Layer 5 of a small transformer language model trained on English Wikipedia (11 layers, counted from 0, width 64).
In attention head 1, each number of a token's query is one row of weights dot the token's vector x plus its bias. The head spreads its attention over the tokens so far by the softmax of query dot key.

Query weights of the head. A number n stands for (n - 128) times 0.0057.
q0 (bias -0.060): 107, 125, 139, 144, 170, 127, 135, 92, 168, 146, 108, 124, 127, 96, 125, 137, 178, 170, 120, 145, 142, 130, 67, 124, 103, 77, 168, 80, 125, 96, 109, 121, 135, 155, 192, 113, 165, 101, 132, 138, 116, 139, 107, 116, 135, 120, 129, 116, 119, 121, 106, 114, 142, 104, 99, 176, 185, 192, 115, 104, 151, 98, 123, 175
q1 (bias -0.041): 131, 125, 77, 122, 110, 143, 113, 108, 145, 92, 127, 134, 108, 138, 141, 124, 142, 144, 86, 127, 124, 134, 137, 111, 171, 170, 107, 130, 91, 107, 142, 106, 112, 106, 144, 158, 135, 114, 99, 142, 129, 191, 120, 132, 141, 141, 132, 118, 107, 109, 122, 145, 148, 131, 99, 129, 128, 98, 145, 104, 152, 131, 121, 91
q2 (bias 0.097): 106, 113, 118, 154, 109, 128, 83, 85, 129, 103, 83, 111, 78, 138, 122, 166, 120, 130, 56, 73, 139, 191, 129, 133, 128, 172, 82, 123, 112, 46, 156, 103, 157, 135, 186, 168, 183, 141, 108, 138, 104, 179, 157, 85, 101, 177, 158, 128, 96, 85, 113, 197, 147, 97, 118, 118, 118, 94, 167, 116, 136, 168, 84, 75
q3 (bias 0.142): 147, 167, 132, 92, 125, 125, 86, 177, 112, 129, 187, 131, 164, 191, 147, 88, 89, 55, 184, 164, 162, 154, 122, 162, 157, 143, 93, 169, 92, 96, 102, 162, 144, 98, 60, 91, 93, 134, 190, 148, 198, 80, 114, 140, 131, 112, 120, 106, 138, 128, 125, 148, 157, 138, 160, 118, 156, 149, 176, 213, 102, 156, 204, 114
q4 (bias -0.275): 77, 58, 87, 121, 102, 132, 129, 136, 163, 57, 56, 71, 160, 131, 100, 118, 168, 200, 77, 45, 95, 108, 135, 152, 146, 155, 155, 79, 105, 100, 95, 61, 146, 149, 220, 129, 154, 136, 39, 160, 60, 181, 171, 67, 173, 158, 171, 117, 138, 135, 109, 85, 88, 51, 70, 174, 143, 117, 81, 102, 108, 124, 101, 128
q5 (bias 0.136): 129, 156, 129, 106, 123, 112, 116, 149, 156, 139, 134, 120, 114, 149, 124, 97, 115, 138, 129, 127, 162, 153, 211, 124, 172, 163, 52, 130, 115, 62, 132, 180, 95, 110, 136, 140, 94, 134, 125, 174, 136, 171, 81, 114, 145, 148, 138, 133, 114, 134, 152, 132, 107, 94, 121, 97, 171, 76, 112, 112, 108, 163, 122, 81
q6 (bias -0.100): 122, 151, 108, 128, 120, 113, 91, 81, 136, 105, 140, 111, 128, 118, 196, 130, 113, 131, 123, 132, 135, 126, 143, 143, 58, 81, 136, 100, 136, 110, 119, 154, 125, 136, 165, 116, 125, 111, 140, 135, 127, 146, 124, 127, 121, 141, 118, 131, 85, 103, 220, 130, 119, 150, 97, 146, 169, 143, 103, 111, 132, 113, 98, 161
q7 (bias 0.429): 142, 160, 204, 158, 126, 131, 121, 155, 156, 197, 137, 106, 80, 168, 103, 137, 120, 105, 172, 161, 160, 147, 147, 99, 151, 163, 71, 175, 146, 60, 134, 171, 107, 154, 112, 154, 130, 137, 177, 163, 155, 124, 73, 206, 82, 110, 105, 104, 132, 69, 83, 179, 184, 132, 148, 79, 129, 76, 188, 158, 122, 192, 100, 107
q8 (bias 0.287): 156, 162, 136, 130, 197, 134, 143, 142, 144, 150, 169, 116, 148, 121, 131, 158, 101, 101, 139, 174, 79, 141, 163, 135, 127, 137, 111, 185, 148, 104, 151, 140, 86, 125, 70, 140, 93, 113, 141, 167, 174, 126, 98, 155, 157, 95, 141, 116, 171, 155, 141, 178, 141, 128, 150, 86, 173, 102, 127, 143, 145, 173, 114, 142
q9 (bias 0.438): 121, 136, 165, 180, 178, 139, 94, 122, 108, 153, 110, 126, 106, 99, 140, 171, 116, 133, 179, 177, 143, 181, 115, 122, 84, 188, 75, 128, 160, 121, 127, 141, 103, 75, 81, 150, 136, 151, 158, 134, 136, 111, 71, 170, 167, 89, 116, 117, 103, 104, 128, 152, 157, 153, 158, 107, 75, 180, 179, 110, 170, 157, 86, 131
q10 (bias -0.701): 177, 82, 86, 102, 72, 106, 136, 143, 171, 116, 94, 167, 162, 177, 101, 90, 125, 90, 109, 43, 129, 101, 81, 118, 100, 71, 168, 81, 134, 108, 85, 93, 189, 172, 200, 105, 161, 67, 129, 103, 64, 213, 169, 60, 96, 194, 93, 127, 77, 118, 172, 90, 165, 114, 35, 221, 105, 125, 97, 116, 113, 51, 161, 175
q11 (bias 0.007): 112, 159, 131, 132, 111, 123, 118, 127, 146, 101, 125, 136, 118, 97, 130, 144, 148, 165, 103, 123, 112, 162, 153, 119, 124, 160, 132, 137, 108, 125, 121, 122, 65, 110, 99, 149, 116, 149, 124, 127, 154, 121, 120, 61, 126, 110, 158, 146, 139, 137, 182, 146, 97, 121, 103, 125, 142, 101, 124, 128, 108, 140, 147, 110
q12 (bias -0.327): 93, 115, 144, 112, 6, 92, 114, 131, 146, 124, 124, 188, 90, 151, 99, 103, 119, 103, 142, 87, 150, 102, 115, 116, 146, 101, 111, 114, 152, 116, 140, 116, 143, 139, 123, 120, 118, 106, 129, 68, 107, 129, 156, 89, 67, 146, 91, 128, 83, 86, 113, 99, 149, 160, 73, 150, 101, 89, 134, 116, 58, 105, 169, 177
q13 (bias -0.088): 131, 118, 71, 112, 148, 146, 142, 170, 140, 172, 131, 125, 171, 88, 139, 142, 110, 143, 159, 161, 154, 133, 103, 72, 169, 100, 180, 115, 141, 165, 114, 79, 79, 84, 147, 153, 128, 115, 125, 111, 115, 167, 148, 147, 139, 134, 103, 109, 93, 150, 138, 130, 153, 117, 150, 65, 121, 77, 143, 143, 150, 164, 151, 164
q14 (bias 1.001): 99, 189, 198, 156, 211, 130, 115, 145, 84, 207, 137, 53, 104, 97, 160, 134, 105, 122, 171, 202, 120, 209, 158, 171, 209, 140, 98, 211, 123, 100, 153, 166, 88, 90, 46, 168, 87, 153, 176, 178, 193, 73, 103, 244, 182, 94, 109, 148, 172, 144, 104, 184, 129, 163, 244, 66, 116, 119, 182, 142, 149, 250, 98, 80
q15 (bias 0.006): 132, 120, 138, 106, 106, 126, 126, 148, 145, 122, 140, 132, 125, 134, 156, 99, 99, 125, 116, 110, 155, 146, 113, 125, 126, 77, 132, 110, 123, 104, 109, 135, 164, 154, 122, 129, 144, 120, 131, 132, 101, 130, 167, 126, 102, 179, 91, 141, 113, 109, 153, 145, 132, 131, 122, 150, 113, 106, 123, 140, 112, 118, 152, 126
q16 (bias -0.210): 116, 88, 132, 100, 99, 102, 106, 173, 147, 150, 122, 137, 146, 147, 101, 95, 123, 63, 153, 114, 144, 157, 85, 66, 131, 106, 94, 74, 140, 101, 132, 66, 161, 100, 111, 127, 132, 133, 119, 125, 146, 187, 150, 82, 90, 160, 114, 117, 126, 90, 84, 118, 153, 166, 102, 142, 114, 98, 128, 117, 123, 116, 200, 88
q17 (bias -0.202): 146, 115, 116, 133, 118, 130, 130, 113, 107, 114, 123, 107, 138, 136, 133, 153, 156, 102, 95, 64, 111, 169, 117, 120, 125, 138, 142, 68, 185, 89, 142, 100, 143, 92, 186, 172, 129, 127, 82, 126, 138, 222, 163, 79, 137, 177, 169, 136, 147, 141, 106, 119, 113, 64, 100, 117, 173, 111, 81, 111, 123, 108, 122, 92
q18 (bias -0.094): 146, 91, 137, 127, 109, 118, 121, 124, 169, 62, 163, 108, 134, 117, 127, 95, 116, 129, 148, 150, 128, 98, 143, 63, 110, 100, 146, 74, 124, 151, 136, 77, 164, 52, 119, 123, 101, 151, 113, 127, 149, 119, 147, 162, 136, 118, 138, 129, 149, 122, 146, 85, 76, 174, 113, 119, 172, 124, 109, 74, 100, 108, 128, 165
q19 (bias -0.206): 165, 118, 110, 88, 106, 126, 112, 178, 157, 136, 130, 142, 181, 154, 115, 100, 90, 74, 144, 111, 181, 147, 88, 104, 125, 106, 100, 87, 123, 90, 101, 119, 159, 124, 91, 108, 125, 148, 148, 155, 125, 161, 166, 93, 119, 164, 115, 170, 108, 156, 166, 152, 168, 124, 131, 122, 139, 134, 138, 128, 101, 91, 176, 115
q20 (bias -0.045): 173, 150, 111, 121, 147, 127, 87, 137, 120, 102, 203, 119, 148, 78, 161, 152, 156, 90, 141, 160, 136, 148, 148, 162, 104, 118, 158, 158, 129, 96, 155, 72, 159, 61, 165, 154, 100, 121, 112, 131, 198, 170, 90, 168, 146, 75, 165, 126, 151, 163, 207, 93, 117, 150, 167, 125, 95, 111, 74, 144, 175, 131, 103, 130
q21 (bias 0.015): 128, 137, 121, 166, 124, 145, 159, 146, 83, 107, 110, 136, 156, 96, 147, 169, 160, 185, 137, 139, 104, 134, 121, 56, 175, 182, 185, 119, 151, 138, 155, 140, 119, 141, 222, 160, 138, 143, 105, 123, 126, 130, 100, 156, 170, 82, 167, 69, 124, 131, 73, 103, 152, 98, 158, 91, 167, 141, 149, 135, 142, 137, 69, 99
q22 (bias -0.131): 142, 54, 104, 129, 141, 122, 129, 179, 94, 133, 110, 139, 161, 162, 147, 174, 148, 82, 147, 113, 98, 154, 158, 154, 193, 158, 141, 144, 140, 90, 126, 116, 82, 108, 173, 127, 93, 137, 59, 116, 145, 110, 101, 115, 176, 124, 131, 95, 119, 122, 61, 81, 142, 96, 148, 106, 133, 126, 117, 93, 130, 127, 145, 147
q23 (bias -0.037): 81, 71, 114, 121, 133, 136, 92, 177, 87, 86, 101, 159, 155, 100, 136, 117, 130, 114, 190, 219, 115, 112, 112, 132, 199, 122, 156, 171, 139, 169, 88, 126, 170, 112, 142, 127, 148, 99, 144, 159, 97, 85, 78, 132, 130, 65, 195, 122, 109, 147, 105, 105, 154, 114, 182, 104, 178, 173, 139, 119, 132, 76, 116, 187
q24 (bias -0.023): 118, 100, 86, 146, 150, 116, 140, 108, 120, 94, 131, 172, 111, 67, 89, 131, 128, 162, 118, 126, 71, 150, 121, 77, 101, 152, 105, 185, 145, 196, 125, 142, 155, 144, 142, 127, 127, 73, 98, 114, 125, 159, 135, 115, 203, 129, 162, 97, 115, 155, 147, 98, 77, 156, 93, 73, 110, 175, 142, 130, 130, 159, 106, 85
q25 (bias 0.181): 86, 85, 192, 142, 87, 158, 127, 147, 127, 173, 79, 126, 55, 159, 130, 103, 113, 165, 128, 118, 99, 100, 120, 104, 140, 81, 91, 121, 119, 57, 150, 161, 140, 140, 119, 119, 166, 107, 148, 122, 123, 143, 121, 118, 102, 179, 85, 127, 120, 92, 19, 130, 131, 157, 133, 150, 83, 55, 127, 123, 100, 137, 117, 125
q26 (bias 0.114): 106, 96, 163, 113, 125, 79, 137, 155, 145, 174, 106, 122, 110, 125, 122, 107, 68, 117, 195, 115, 145, 128, 121, 151, 146, 122, 124, 146, 129, 105, 133, 96, 139, 140, 131, 116, 149, 80, 168, 143, 100, 110, 113, 160, 126, 123, 143, 125, 131, 114, 81, 125, 128, 123, 119, 142, 125, 90, 128, 128, 82, 134, 122, 157
q27 (bias -0.128): 94, 171, 134, 134, 56, 122, 99, 130, 88, 154, 195, 130, 165, 115, 140, 110, 101, 109, 108, 120, 136, 133, 88, 172, 111, 79, 135, 111, 118, 92, 124, 161, 109, 107, 170, 100, 92, 115, 141, 82, 202, 123, 154, 141, 137, 153, 135, 193, 156, 161, 101, 80, 151, 133, 137, 151, 110, 134, 165, 142, 112, 158, 120, 152
q28 (bias 0.125): 123, 139, 109, 166, 212, 157, 116, 154, 115, 140, 173, 94, 159, 58, 137, 158, 153, 146, 89, 164, 52, 170, 140, 159, 99, 123, 164, 178, 120, 167, 156, 91, 109, 120, 136, 167, 156, 115, 121, 111, 149, 167, 107, 186, 184, 100, 135, 110, 138, 137, 192, 155, 71, 166, 143, 72, 99, 132, 154, 153, 173, 170, 94, 104
q29 (bias 0.170): 105, 164, 136, 139, 183, 97, 123, 138, 67, 87, 146, 126, 138, 109, 147, 139, 145, 127, 80, 208, 98, 131, 59, 106, 137, 121, 116, 191, 119, 185, 134, 167, 129, 111, 118, 74, 93, 93, 134, 128, 193, 76, 111, 129, 151, 89, 184, 120, 130, 108, 91, 77, 152, 175, 165, 150, 171, 187, 132, 134, 149, 127, 138, 125
q30 (bias 0.109): 126, 128, 194, 73, 157, 111, 125, 157, 114, 159, 101, 129, 66, 118, 94, 116, 85, 161, 166, 104, 190, 118, 91, 63, 143, 125, 75, 128, 157, 113, 138, 99, 124, 116, 110, 139, 114, 143, 153, 129, 95, 50, 156, 112, 98, 117, 139, 129, 135, 109, 68, 137, 131, 141, 105, 185, 131, 70, 80, 115, 70, 124, 141, 133
q31 (bias -0.026): 162, 178, 169, 131, 137, 139, 112, 154, 65, 164, 145, 150, 124, 171, 141, 119, 99, 81, 59, 121, 171, 52, 141, 150, 96, 115, 57, 115, 117, 92, 138, 179, 122, 124, 125, 103, 125, 139, 156, 108, 146, 123, 84, 67, 102, 112, 128, 160, 126, 97, 95, 138, 120, 143, 138, 179, 144, 71, 103, 87, 149, 72, 102, 135

Each question shows a short text with each token's key, already scaled and adjusted for position as the last token sees it. A number n stands for (n - 128) times 0.011.

Then comes the last token's vector x. A number n stands for (n - 128) times 0.024.

0 "\n\n": 132, 132, 134, 126, 127, 134, 140, 148, 161, 131, 86, 133, 102, 153, 185, 76, 100, 132, 93, 103, 139, 133, 91, 131, 162, 148, 153, 116, 169, 98, 141, 102
1 "===": 118, 143, 142, 130, 112, 139, 146, 158, 161, 127, 80, 146, 109, 164, 190, 56, 98, 130, 104, 114, 109, 148, 98, 166, 178, 147, 142, 129, 168, 102, 135, 99
2 "M": 117, 136, 140, 124, 123, 142, 141, 148, 155, 133, 95, 132, 103, 141, 186, 85, 104, 127, 107, 117, 151, 127, 80, 161, 152, 147, 159, 124, 155, 118, 132, 120
3 "ed": 135, 121, 133, 126, 130, 140, 131, 147, 136, 135, 109, 137, 121, 149, 180, 73, 96, 116, 96, 124, 108, 137, 121, 145, 130, 140, 133, 122, 137, 130, 121, 116
4 "all": 133, 119, 124, 147, 123, 142, 131, 152, 148, 134, 99, 157, 113, 147, 179, 78, 96, 105, 123, 129, 125, 118, 111, 162, 135, 135, 139, 108, 137, 107, 145, 119
x: 141, 138, 183, 86, 159, 114, 145, 121, 136, 133, 110, 135, 141, 119, 110, 127, 121, 111, 113, 148, 128, 147, 140, 144, 128, 93, 105, 133, 151, 79, 134, 129, 141, 147, 103, 164, 97, 94, 90, 131, 96, 121, 113, 187, 132, 109, 163, 152, 141, 116, 85, 182, 89, 123, 118, 90, 130, 136, 125, 129, 132, 164, 109, 169
Which token does the last token look at most? 1 "==="

0 " of": 122, 135, 124, 122, 123, 119, 134, 140, 124, 139, 100, 126, 108, 115, 193, 108, 85, 133, 119, 136, 149, 113, 110, 156, 150, 133, 146, 103, 145, 111, 129, 113
1 " K": 131, 145, 136, 125, 133, 146, 145, 153, 146, 132, 95, 144, 108, 146, 177, 62, 121, 113, 126, 139, 136, 123, 98, 160, 143, 136, 152, 113, 139, 127, 127, 127
2 "ing": 118, 137, 141, 140, 127, 145, 131, 152, 136, 132, 112, 158, 124, 135, 169, 60, 100, 115, 112, 144, 101, 127, 117, 166, 139, 132, 164, 117, 126, 127, 120, 111
3 " J": 111, 118, 134, 139, 124, 141, 130, 147, 145, 138, 99, 153, 106, 146, 179, 72, 116, 123, 127, 145, 137, 118, 103, 168, 144, 140, 153, 103, 131, 127, 133, 132
4 "e": 129, 129, 112, 139, 113, 140, 135, 146, 144, 141, 112, 154, 116, 136, 162, 71, 102, 122, 111, 140, 104, 123, 122, 154, 135, 126, 142, 121, 123, 114, 127, 127
x: 86, 71, 116, 121, 128, 131, 107, 95, 133, 144, 161, 152, 116, 97, 155, 131, 114, 111, 84, 127, 119, 141, 124, 111, 168, 148, 99, 140, 119, 131, 155, 120, 136, 91, 88, 96, 129, 124, 104, 163, 101, 57, 126, 166, 90, 140, 114, 94, 118, 110, 135, 146, 93, 117, 173, 155, 104, 132, 132, 110, 137, 90, 139, 151
Which token does the last token look at most? 0 " of"

0 "7": 144, 165, 157, 133, 116, 160, 153, 131, 147, 118, 105, 160, 116, 142, 176, 61, 91, 121, 136, 141, 146, 130, 135, 165, 156, 97, 113, 123, 140, 106, 131, 118
1 " to": 125, 123, 133, 137, 130, 130, 123, 150, 107, 136, 103, 146, 100, 115, 199, 112, 86, 150, 110, 145, 135, 118, 130, 153, 133, 126, 157, 122, 132, 104, 131, 99
2 " com": 127, 138, 143, 139, 124, 157, 128, 168, 143, 116, 102, 154, 114, 133, 178, 60, 103, 132, 121, 139, 103, 126, 99, 171, 166, 161, 140, 114, 122, 111, 123, 126
3 "m": 127, 125, 121, 137, 122, 135, 120, 138, 166, 110, 116, 131, 130, 144, 158, 92, 109, 116, 105, 117, 127, 106, 103, 141, 153, 155, 136, 124, 144, 87, 127, 125
4 "em": 141, 122, 90, 125, 112, 136, 127, 145, 140, 111, 122, 130, 124, 130, 164, 90, 126, 117, 112, 150, 95, 117, 97, 133, 147, 143, 123, 141, 138, 105, 103, 127
x: 115, 130, 114, 107, 153, 104, 141, 134, 95, 108, 109, 140, 88, 115, 100, 92, 72, 158, 81, 145, 166, 138, 162, 139, 147, 114, 144, 166, 133, 115, 103, 148, 137, 119, 95, 104, 85, 119, 163, 116, 158, 133, 146, 111, 117, 116, 167, 115, 116, 133, 110, 142, 98, 119, 81, 150, 149, 76, 136, 111, 183, 104, 132, 173
Which two tokens does the last token look at most, in order? 2 " com", 3 "m"

0 " |": 131, 134, 140, 127, 106, 133, 139, 157, 150, 146, 82, 172, 101, 158, 199, 46, 88, 133, 129, 146, 134, 143, 114, 167, 166, 122, 140, 111, 150, 103, 119, 94
1 " ": 117, 180, 170, 176, 125, 170, 143, 179, 168, 128, 95, 192, 101, 160, 192, 22, 85, 139, 123, 142, 126, 145, 117, 167, 162, 125, 137, 114, 136, 104, 118, 108
2 "0": 90, 111, 138, 159, 101, 140, 147, 155, 172, 134, 88, 176, 114, 149, 185, 39, 83, 121, 138, 140, 148, 122, 119, 168, 156, 116, 134, 122, 137, 111, 105, 105
3 " |": 119, 122, 133, 141, 113, 118, 123, 148, 146, 143, 87, 155, 101, 155, 199, 54, 94, 130, 131, 142, 139, 140, 124, 171, 167, 117, 138, 114, 147, 103, 121, 96
4 " ": 130, 77, 82, 171, 96, 159, 127, 177, 163, 131, 93, 186, 99, 151, 194, 37, 87, 139, 124, 141, 131, 144, 118, 166, 161, 121, 131, 117, 137, 105, 120, 112
x: 78, 135, 102, 146, 123, 129, 23, 126, 122, 132, 124, 106, 95, 124, 136, 129, 132, 138, 150, 116, 135, 162, 134, 134, 123, 131, 134, 121, 145, 139, 123, 145, 123, 102, 124, 147, 167, 108, 135, 166, 148, 172, 150, 151, 128, 134, 166, 142, 127, 143, 110, 155, 142, 144, 150, 107, 124, 105, 160, 137, 126, 224, 100, 118
Which token does the last token look at most? 1 " "

0 "er": 147, 147, 140, 129, 140, 138, 123, 119, 125, 131, 115, 161, 130, 128, 162, 69, 109, 119, 119, 131, 120, 108, 108, 158, 158, 131, 157, 107, 135, 95, 158, 118
1 " the": 123, 141, 129, 128, 129, 134, 124, 153, 152, 139, 95, 163, 87, 157, 186, 73, 96, 126, 96, 126, 137, 128, 77, 162, 153, 131, 146, 100, 161, 108, 133, 110
2 " s": 106, 137, 127, 157, 112, 150, 134, 160, 174, 119, 97, 155, 110, 154, 180, 49, 103, 124, 121, 130, 120, 126, 101, 151, 160, 144, 157, 134, 131, 123, 120, 119
3 "ame": 131, 109, 129, 128, 120, 129, 111, 134, 140, 139, 101, 153, 122, 136, 184, 71, 89, 120, 91, 120, 126, 133, 137, 195, 146, 126, 140, 118, 141, 108, 116, 110
4 " n": 127, 126, 117, 137, 115, 138, 125, 142, 162, 131, 104, 146, 112, 129, 180, 79, 97, 106, 130, 122, 132, 116, 97, 160, 146, 137, 150, 119, 125, 127, 137, 117
x: 55, 167, 131, 116, 106, 100, 117, 123, 101, 149, 141, 120, 149, 129, 155, 149, 131, 121, 156, 148, 117, 151, 127, 127, 133, 103, 139, 151, 101, 132, 121, 114, 167, 120, 95, 145, 138, 101, 122, 132, 188, 110, 141, 139, 135, 158, 153, 107, 135, 97, 116, 169, 145, 132, 118, 117, 127, 142, 132, 121, 144, 225, 142, 159
Which two tokens does the last token look at most, in order? 2 " s", 1 " the"

0 "1": 138, 180, 147, 137, 125, 161, 151, 142, 155, 118, 101, 148, 117, 155, 174, 56, 108, 110, 130, 123, 130, 126, 117, 147, 162, 123, 130, 112, 163, 108, 113, 112
1 "7": 86, 164, 143, 145, 111, 156, 139, 132, 160, 113, 111, 142, 112, 159, 173, 68, 105, 109, 143, 123, 126, 114, 126, 146, 166, 119, 120, 111, 157, 116, 135, 113
2 " N": 124, 135, 136, 130, 124, 145, 136, 145, 147, 133, 102, 143, 107, 132, 182, 80, 114, 108, 132, 132, 131, 120, 100, 162, 145, 135, 157, 114, 133, 128, 134, 120
3 "ov": 139, 118, 121, 144, 119, 146, 120, 149, 138, 121, 109, 155, 127, 139, 169, 80, 125, 118, 113, 135, 109, 129, 112, 154, 147, 150, 135, 124, 123, 106, 136, 115
4 "ember": 152, 133, 126, 141, 125, 145, 124, 125, 110, 135, 117, 149, 123, 121, 180, 72, 98, 129, 119, 137, 113, 118, 130, 181, 131, 118, 168, 128, 126, 118, 130, 110
x: 170, 149, 135, 124, 156, 174, 109, 102, 120, 136, 171, 145, 141, 109, 137, 163, 104, 144, 116, 146, 136, 97, 159, 134, 160, 154, 137, 154, 74, 130, 145, 72, 127, 110, 86, 190, 86, 121, 100, 125, 110, 116, 94, 167, 176, 131, 167, 142, 93, 113, 125, 165, 139, 113, 112, 99, 107, 142, 143, 137, 156, 148, 132, 134
Which two tokens does the last token look at most, in order? 1 "7", 0 "1"

0 " ": 162, 165, 189, 146, 139, 172, 149, 167, 165, 115, 101, 177, 111, 157, 184, 29, 94, 133, 132, 133, 124, 135, 126, 170, 157, 123, 144, 117, 125, 108, 124, 112
1 "0": 99, 148, 152, 144, 113, 153, 156, 143, 168, 124, 93, 164, 119, 143, 180, 49, 94, 116, 149, 132, 146, 114, 128, 172, 151, 115, 135, 126, 127, 116, 115, 113
2 " |": 119, 131, 139, 136, 113, 125, 128, 143, 143, 138, 90, 150, 107, 151, 194, 59, 98, 126, 136, 138, 141, 136, 128, 169, 164, 114, 138, 113, 145, 105, 125, 99
3 " ": 87, 99, 108, 188, 104, 168, 135, 172, 160, 125, 98, 183, 103, 148, 191, 43, 90, 138, 128, 140, 132, 142, 120, 166, 161, 119, 129, 118, 135, 103, 123, 114
4 "0": 155, 103, 108, 155, 99, 131, 148, 157, 163, 134, 88, 171, 116, 142, 186, 56, 87, 121, 147, 143, 148, 119, 123, 171, 154, 111, 131, 124, 131, 112, 113, 109
x: 72, 144, 105, 150, 126, 138, 116, 130, 97, 157, 118, 135, 124, 85, 123, 132, 164, 178, 94, 131, 102, 126, 133, 117, 124, 111, 133, 121, 106, 146, 93, 160, 137, 119, 174, 176, 125, 126, 131, 156, 154, 153, 111, 131, 128, 118, 121, 162, 129, 133, 115, 158, 103, 148, 165, 100, 112, 111, 125, 100, 144, 235, 122, 133
Which token does the last token look at most? 0 " "

0 " c": 140, 133, 148, 134, 135, 153, 142, 143, 143, 113, 103, 148, 119, 131, 175, 84, 118, 128, 119, 136, 127, 117, 99, 156, 153, 154, 149, 134, 121, 118, 133, 139
1 "rit": 148, 120, 126, 101, 132, 127, 145, 144, 114, 123, 102, 138, 114, 120, 180, 155, 102, 112, 106, 136, 147, 115, 104, 162, 147, 158, 147, 107, 144, 114, 148, 123
2 "ic": 116, 132, 131, 149, 123, 138, 124, 135, 159, 124, 108, 173, 118, 146, 174, 69, 100, 123, 118, 121, 119, 113, 136, 137, 168, 147, 141, 119, 138, 93, 143, 122
3 "is": 102, 121, 127, 155, 106, 148, 136, 135, 155, 119, 107, 175, 124, 144, 170, 51, 100, 127, 126, 133, 101, 127, 105, 150, 188, 156, 146, 122, 137, 87, 155, 133
4 "ing": 137, 116, 110, 152, 118, 144, 132, 129, 131, 129, 120, 158, 134, 134, 169, 76, 90, 133, 120, 124, 147, 108, 131, 153, 149, 118, 154, 111, 142, 87, 133, 114
x: 135, 210, 112, 146, 129, 190, 131, 94, 137, 138, 153, 112, 137, 123, 108, 131, 115, 123, 138, 144, 123, 125, 136, 148, 154, 142, 126, 142, 93, 169, 117, 142, 93, 111, 162, 134, 124, 106, 140, 139, 138, 168, 113, 179, 122, 121, 124, 146, 166, 119, 139, 129, 140, 158, 151, 148, 135, 147, 107, 150, 186, 160, 77, 148
Which token does the last token look at most? 2 "ic"

0 "J": 142, 147, 139, 120, 139, 151, 133, 133, 144, 134, 115, 165, 123, 148, 167, 63, 123, 131, 131, 140, 118, 115, 119, 178, 141, 132, 151, 111, 128, 119, 130, 126
1 "N": 119, 142, 140, 129, 128, 157, 136, 133, 138, 137, 116, 167, 127, 141, 170, 64, 123, 127, 141, 140, 112, 120, 135, 179, 139, 126, 158, 126, 121, 130, 134, 119
2 "G": 106, 143, 150, 130, 117, 166, 147, 136, 159, 131, 110, 172, 120, 152, 172, 52, 128, 127, 133, 137, 124, 118, 110, 180, 138, 122, 147, 133, 132, 124, 119, 131
3 ",": 112, 106, 130, 142, 127, 139, 121, 146, 134, 136, 95, 123, 107, 139, 187, 57, 99, 122, 120, 116, 119, 125, 117, 158, 150, 129, 136, 95, 146, 113, 137, 113
4 " a": 135, 117, 121, 139, 121, 150, 123, 164, 138, 137, 87, 158, 96, 138, 192, 72, 89, 131, 99, 125, 130, 138, 101, 148, 151, 136, 142, 106, 141, 118, 126, 99
x: 86, 100, 141, 144, 162, 129, 112, 135, 141, 136, 131, 107, 154, 101, 145, 104, 109, 163, 140, 165, 105, 211, 108, 98, 142, 113, 127, 123, 121, 90, 138, 69, 116, 121, 159, 157, 104, 95, 155, 108, 133, 146, 142, 132, 142, 122, 155, 141, 118, 128, 111, 116, 140, 198, 175, 90, 125, 104, 149, 131, 103, 162, 162, 130
Which token does the last token look at most? 4 " a"

0 "he": 148, 128, 130, 124, 139, 138, 133, 145, 135, 124, 110, 163, 126, 136, 168, 82, 122, 131, 103, 129, 116, 110, 90, 139, 162, 157, 158, 111, 139, 89, 129, 112
1 "n": 120, 142, 142, 139, 118, 129, 127, 132, 147, 122, 114, 140, 127, 161, 168, 95, 112, 124, 138, 131, 118, 102, 109, 153, 155, 143, 148, 104, 130, 95, 144, 129
2 "s": 115, 120, 124, 160, 116, 137, 124, 131, 156, 118, 129, 149, 129, 149, 166, 100, 107, 118, 139, 133, 139, 114, 108, 122, 149, 138, 132, 122, 129, 71, 137, 116
3 " |": 123, 121, 128, 142, 108, 117, 128, 153, 145, 148, 80, 166, 100, 155, 201, 45, 91, 132, 133, 148, 129, 143, 118, 168, 167, 115, 139, 115, 149, 103, 120, 93
4 " ": 131, 72, 77, 178, 95, 160, 125, 180, 163, 131, 92, 190, 104, 155, 193, 27, 88, 140, 126, 144, 124, 144, 120, 166, 160, 120, 135, 114, 133, 102, 120, 108
x: 76, 131, 111, 143, 118, 129, 24, 114, 130, 129, 120, 100, 86, 126, 134, 136, 132, 143, 148, 114, 132, 158, 141, 136, 127, 136, 130, 122, 140, 129, 125, 145, 123, 105, 133, 145, 171, 106, 129, 167, 148, 162, 156, 151, 128, 138, 166, 143, 132, 141, 115, 152, 138, 152, 152, 98, 121, 112, 161, 140, 120, 222, 99, 129
Which token does the last token look at most? 3 " |"

0 " in": 123, 128, 136, 128, 133, 132, 137, 151, 128, 144, 99, 128, 106, 119, 197, 90, 85, 157, 123, 148, 120, 114, 136, 163, 136, 133, 150, 113, 117, 116, 119, 120
1 " the": 119, 139, 131, 130, 127, 133, 121, 156, 148, 140, 97, 160, 87, 153, 187, 81, 96, 134, 96, 132, 138, 131, 83, 167, 151, 129, 141, 99, 154, 107, 126, 108
2 " l": 118, 134, 132, 146, 124, 147, 130, 149, 160, 132, 100, 153, 106, 139, 176, 72, 100, 126, 113, 128, 139, 120, 101, 150, 141, 142, 161, 120, 129, 120, 134, 118
3 "ate": 146, 111, 140, 140, 133, 144, 119, 139, 147, 127, 100, 150, 129, 147, 180, 59, 98, 119, 115, 112, 114, 127, 133, 194, 147, 142, 154, 129, 123, 124, 149, 97
4 " G": 118, 116, 137, 135, 117, 147, 141, 147, 141, 133, 92, 152, 109, 146, 184, 84, 121, 122, 127, 138, 142, 124, 95, 159, 142, 144, 143, 115, 135, 123, 133, 135
x: 70, 137, 110, 118, 136, 139, 107, 150, 137, 146, 126, 95, 127, 133, 117, 149, 149, 112, 148, 162, 110, 149, 112, 113, 140, 137, 138, 131, 124, 115, 150, 139, 113, 113, 121, 90, 122, 121, 108, 121, 143, 97, 142, 129, 112, 110, 102, 124, 136, 118, 68, 118, 140, 135, 111, 122, 123, 134, 145, 122, 113, 236, 156, 153
Which token does the last token look at most, and with what share of its attention? 3 "ate", with about 60%